Layer 3 of a small transformer language model trained on English Wikipedia (15 layers, counted from 0, width 96). Numbers have three digits each and are written without spaces.
A neuron adds its activation times its output weights to the MLP's output. To switch it off is to set its activation to zero at one token and run the rest of the model.

Output weights of the MLP neurons that the questions are about. A number n stands for (n - 500) times 0.00063.
n21: 667764516431467436609269597435614552426419540538392531603618295306457513521477431662582614452362414602376545439419655471570387316708418376547677369312267422371425361401504717625426381347182526252546860468384640428612370560412536589683593264263525400596466723505533386531558443612497327412
n61: 722302571625574349412454485337490453622516549357339414514395740667519487466431527407481430331556492492252164322493557533444535461722509421622665465461391596541350431461588464552651532498232518546450693516260570413410410599459488613595403539909588221479465409589527503500569432305422428515
n62: 430606636255518492514344300445607502523559513685419488562600360415381563649533428508438518447528285560556615302543618442537595498641308425422488586461496386425487390381436498419584402336442654373501618759608597605736458386378552527646679356075603557477429527465445478601594317532399542507
n80: 316686465597423502547385295723687413588547456249482443523675584345578425574416581481355318477473238479257667660592463414441369533420532319476375596657261436426557553401357424572395354504171482559433762517373407571503344543515544313333469295520582691414483581443451431674469562611480468369
n106: 350633329611531240281445419609505342305450484566585498543650441501470389494312399605609572399507502525451455591417448383440297402445394506619459205764480582440599509615634367502314614680736377389487448479404605622432367477484478591457577401571542660640384433474608521698602631668410472501
n111: 877450416423402404455390622508294402541433429559657483653528409409350472603487590271626962373653332472667458491566636493572487745577523360589520684326388493527507521316646438497693394603663722490463469595404663499233394303398448821523580329561492269492434545467528683554596650424460611578
n129: 385347532487644252638553300483543432391440483349536492365443646388468428473507567613620684357642562403510479571424527683517540700609690397541457553625852640839626542440629463538484368647232450436440326731714592424640626319506504717339512424383497422609545498395263391524508776342517534516
n253: 607305777552455461331402698456405650460221617333385324510578212588364622586700544611640369448346681491586425381345502674464466449505532308516635523457547541594706442454555740543511535359950643286513791438349424316614705425650334395333511564415537497740374416426478451464546297629681650481
n279: 544388487310286305432454594474460596698480429478353498515508438474516340393467513357373394326179343236401544542615326322436498257626342661542367606731652374643344455632333503612657595558426391340545336623509364516478566416567484573635329643640487524533616523624506294687499356362590570389
n290: 649484556745472669495630619479576605388492546468711857261321530370455512312586509670533544665306757395435635659403605402498504617726469450708370580671401531455456447654257672472541420521586363573441453382438560453532446583550398238485559579714355722427578478615751650509649414397469530723
n296: 478603619397426490381491571564602430249438328687362578601640664575378472522329485459409599375556496568528453536514535532364587545532517395491733550519345784443532368437312467527622454469363804484601573556404323402612447351417424527316696413179575493608518306477334334664518490576510422360
n303: 486436455600681394436490452609698507401372419521656306486796365395394366455417496743617633363457334445438420711386449537598424593637507569751438453684381584540417579498618663391536560635547586694572545456430538398580466463532609542198678272481476408613223544410705419822355558026515453415
n316: 591503570596478756302742491326548535432532332516400295466350371558569524623559587548272544765385575631516512164422353583630536615429574700354603583527822499556754470421708427409563479660493593531544512443462402425672503530468437499428512648167696190527516413546288400447385537310456442606
n369: 486708530561585360317427467612423471633401529636427552459621257729465762413440330367501460361656503591485295546418535428573537500487605271629696597622263521591238448641429510610428446436597560552519461486333306640602482715564634635643672316409712358340386692360651291619497395489802444470

Each question names a token from some text and the token that comes next. It shows the activations a of the neurons there, in the order above. A number n stands for (n - 500) times 0.012.

Then comes g, the gradient of the next token's log-probability with respect to the MLP's output, scaled to length 1. A neuron's effect is roughly proportional to its activation times (output weights . g). A number n stands for (n - 500) times 0.00082.

" |", then " ALG"
a: 501541498496501500502435500504499505455494
g: 171591422313383433329556505474417796427508426461683497299514504599514584346315490471553617296359282496476424448631571474466589296486423553620485637322605403638484285363414226407658676577522802592647207585450562655646613495505472396381550508644456568407690621678517423564545443561563463324
Which neuron, switched off, lowers the next token's probability most? n253

" about", then " half"
a: 556519514504505490496505498490503506502490
g: 554695769723645514381472534675497622540581534460701430524531482572459653240642569830461397542295705636780610335661693650499340437573455467634701443578522335393616419648294441617439458485572590504258564494400407486456463396409643379510518506524425563272633474262504417553534295526325525572
Which neuron, switched off, lowers the next token's probability most? n21

" |", then "\n"
a: 506537497489509513505493498506498492447494
g: 510486552525598661526587610509552471652577660525439435525350348537585430504535769465560420667309440221329542615516362395373542233558465623623505418540517546647482635606544628538417402440530485523490636451595456430385723937683424578536306609567454517326325381584881657698674457613600629608
Which neuron, switched off, lowers the next token's probability most? n316

"-", then "linear"
a: 505505494495499493477553495505503499495496
g: 261469407470406586418320522705398564471522245795576485524459581649476375427246588641248639461335358474511493611603509566443824370483497335492416351463537328393496660547601504387404610472505584716506345489530508399621728391717585585540487449480226452385512453347222321612451433683610417612
Which neuron, switched off, raises the next token's probability most? n253

"–14", then ","
a: 540506510509514515498495510505485503503486
g: 312514512357521570460595602568662524421395427424498557463467540657344617312640519509517665871394539438218482504522734419566258473768389416513604295620641663553510586365478553520211536522512593410406406478364510293354460391632530581477458462294403536377532505556831696606328564508521213472
Which neuron, switched off, lowers the next token's probability most? n21

"ity", then " Coalition"
a: 501516519499496496502493492457493500504498
g: 595496505437720597334685516436421485603340516858528447362467406748587581387442636579425548638218634532585676426548303491616462457438436599635531468443452690309515397503444497349470395465553405647622333612566759516462688463419372348469687415619692387447746502627722685507441643373490553217
Which neuron, switched off, raises the next token's probability most? n290

" Ou", then "s"
a: 505495492584498504502512498506485520507484
g: 497466460642645290470674423464684642616552432670528467493340498552549453450532462342677458765608464544306601444697515521637465630440771311681540338451459528545606309487298482594391502366579135629616662377405243542457306390763343610491481526547347701256433576386546584439491563492351496559
Which neuron, switched off, lowers the next token's probability most? n80

" candidates", then " appear"
a: 515509517518501514500503500388588495500501
g: 362547296682684728361227687559581425585569613501603516626432424697463877515568603420710329383539496463604445287558225277560753573422528549679593473388378704535527510388493500641656608621503520344404590481600561452584607388674406543538327330577370578571533665529435432453367348545351589543
Which neuron, switched off, lowers the next token's probability most? n290

" in", then " turn"
a: 513515484501502501529506501507513508500645
g: 398487535540662722405573709575348509677582361437479475536526314674751565373485586583217318482391596521783491637448737461624558422510607681703682499616496263738611544536495397508528467466674427590638482371422565478305243485369472329437681567452400653509422371385375520596461496358671726408
Which neuron, switched off, lowers the next token's probability most? n369

"iz", then " T"
a: 492501512500504513506459506433498496458494
g: 478375367555685474663453561587506511739457525407465499497603604616617442414528576801366560407646303500224420534396307630440441394339621702375596384465625405575554316541477564787593633574397643388524422549170425683511544436255592316655571624445473831494521373438510640460312636390470568442
Which neuron, switched off, lowers the next token's probability most? n290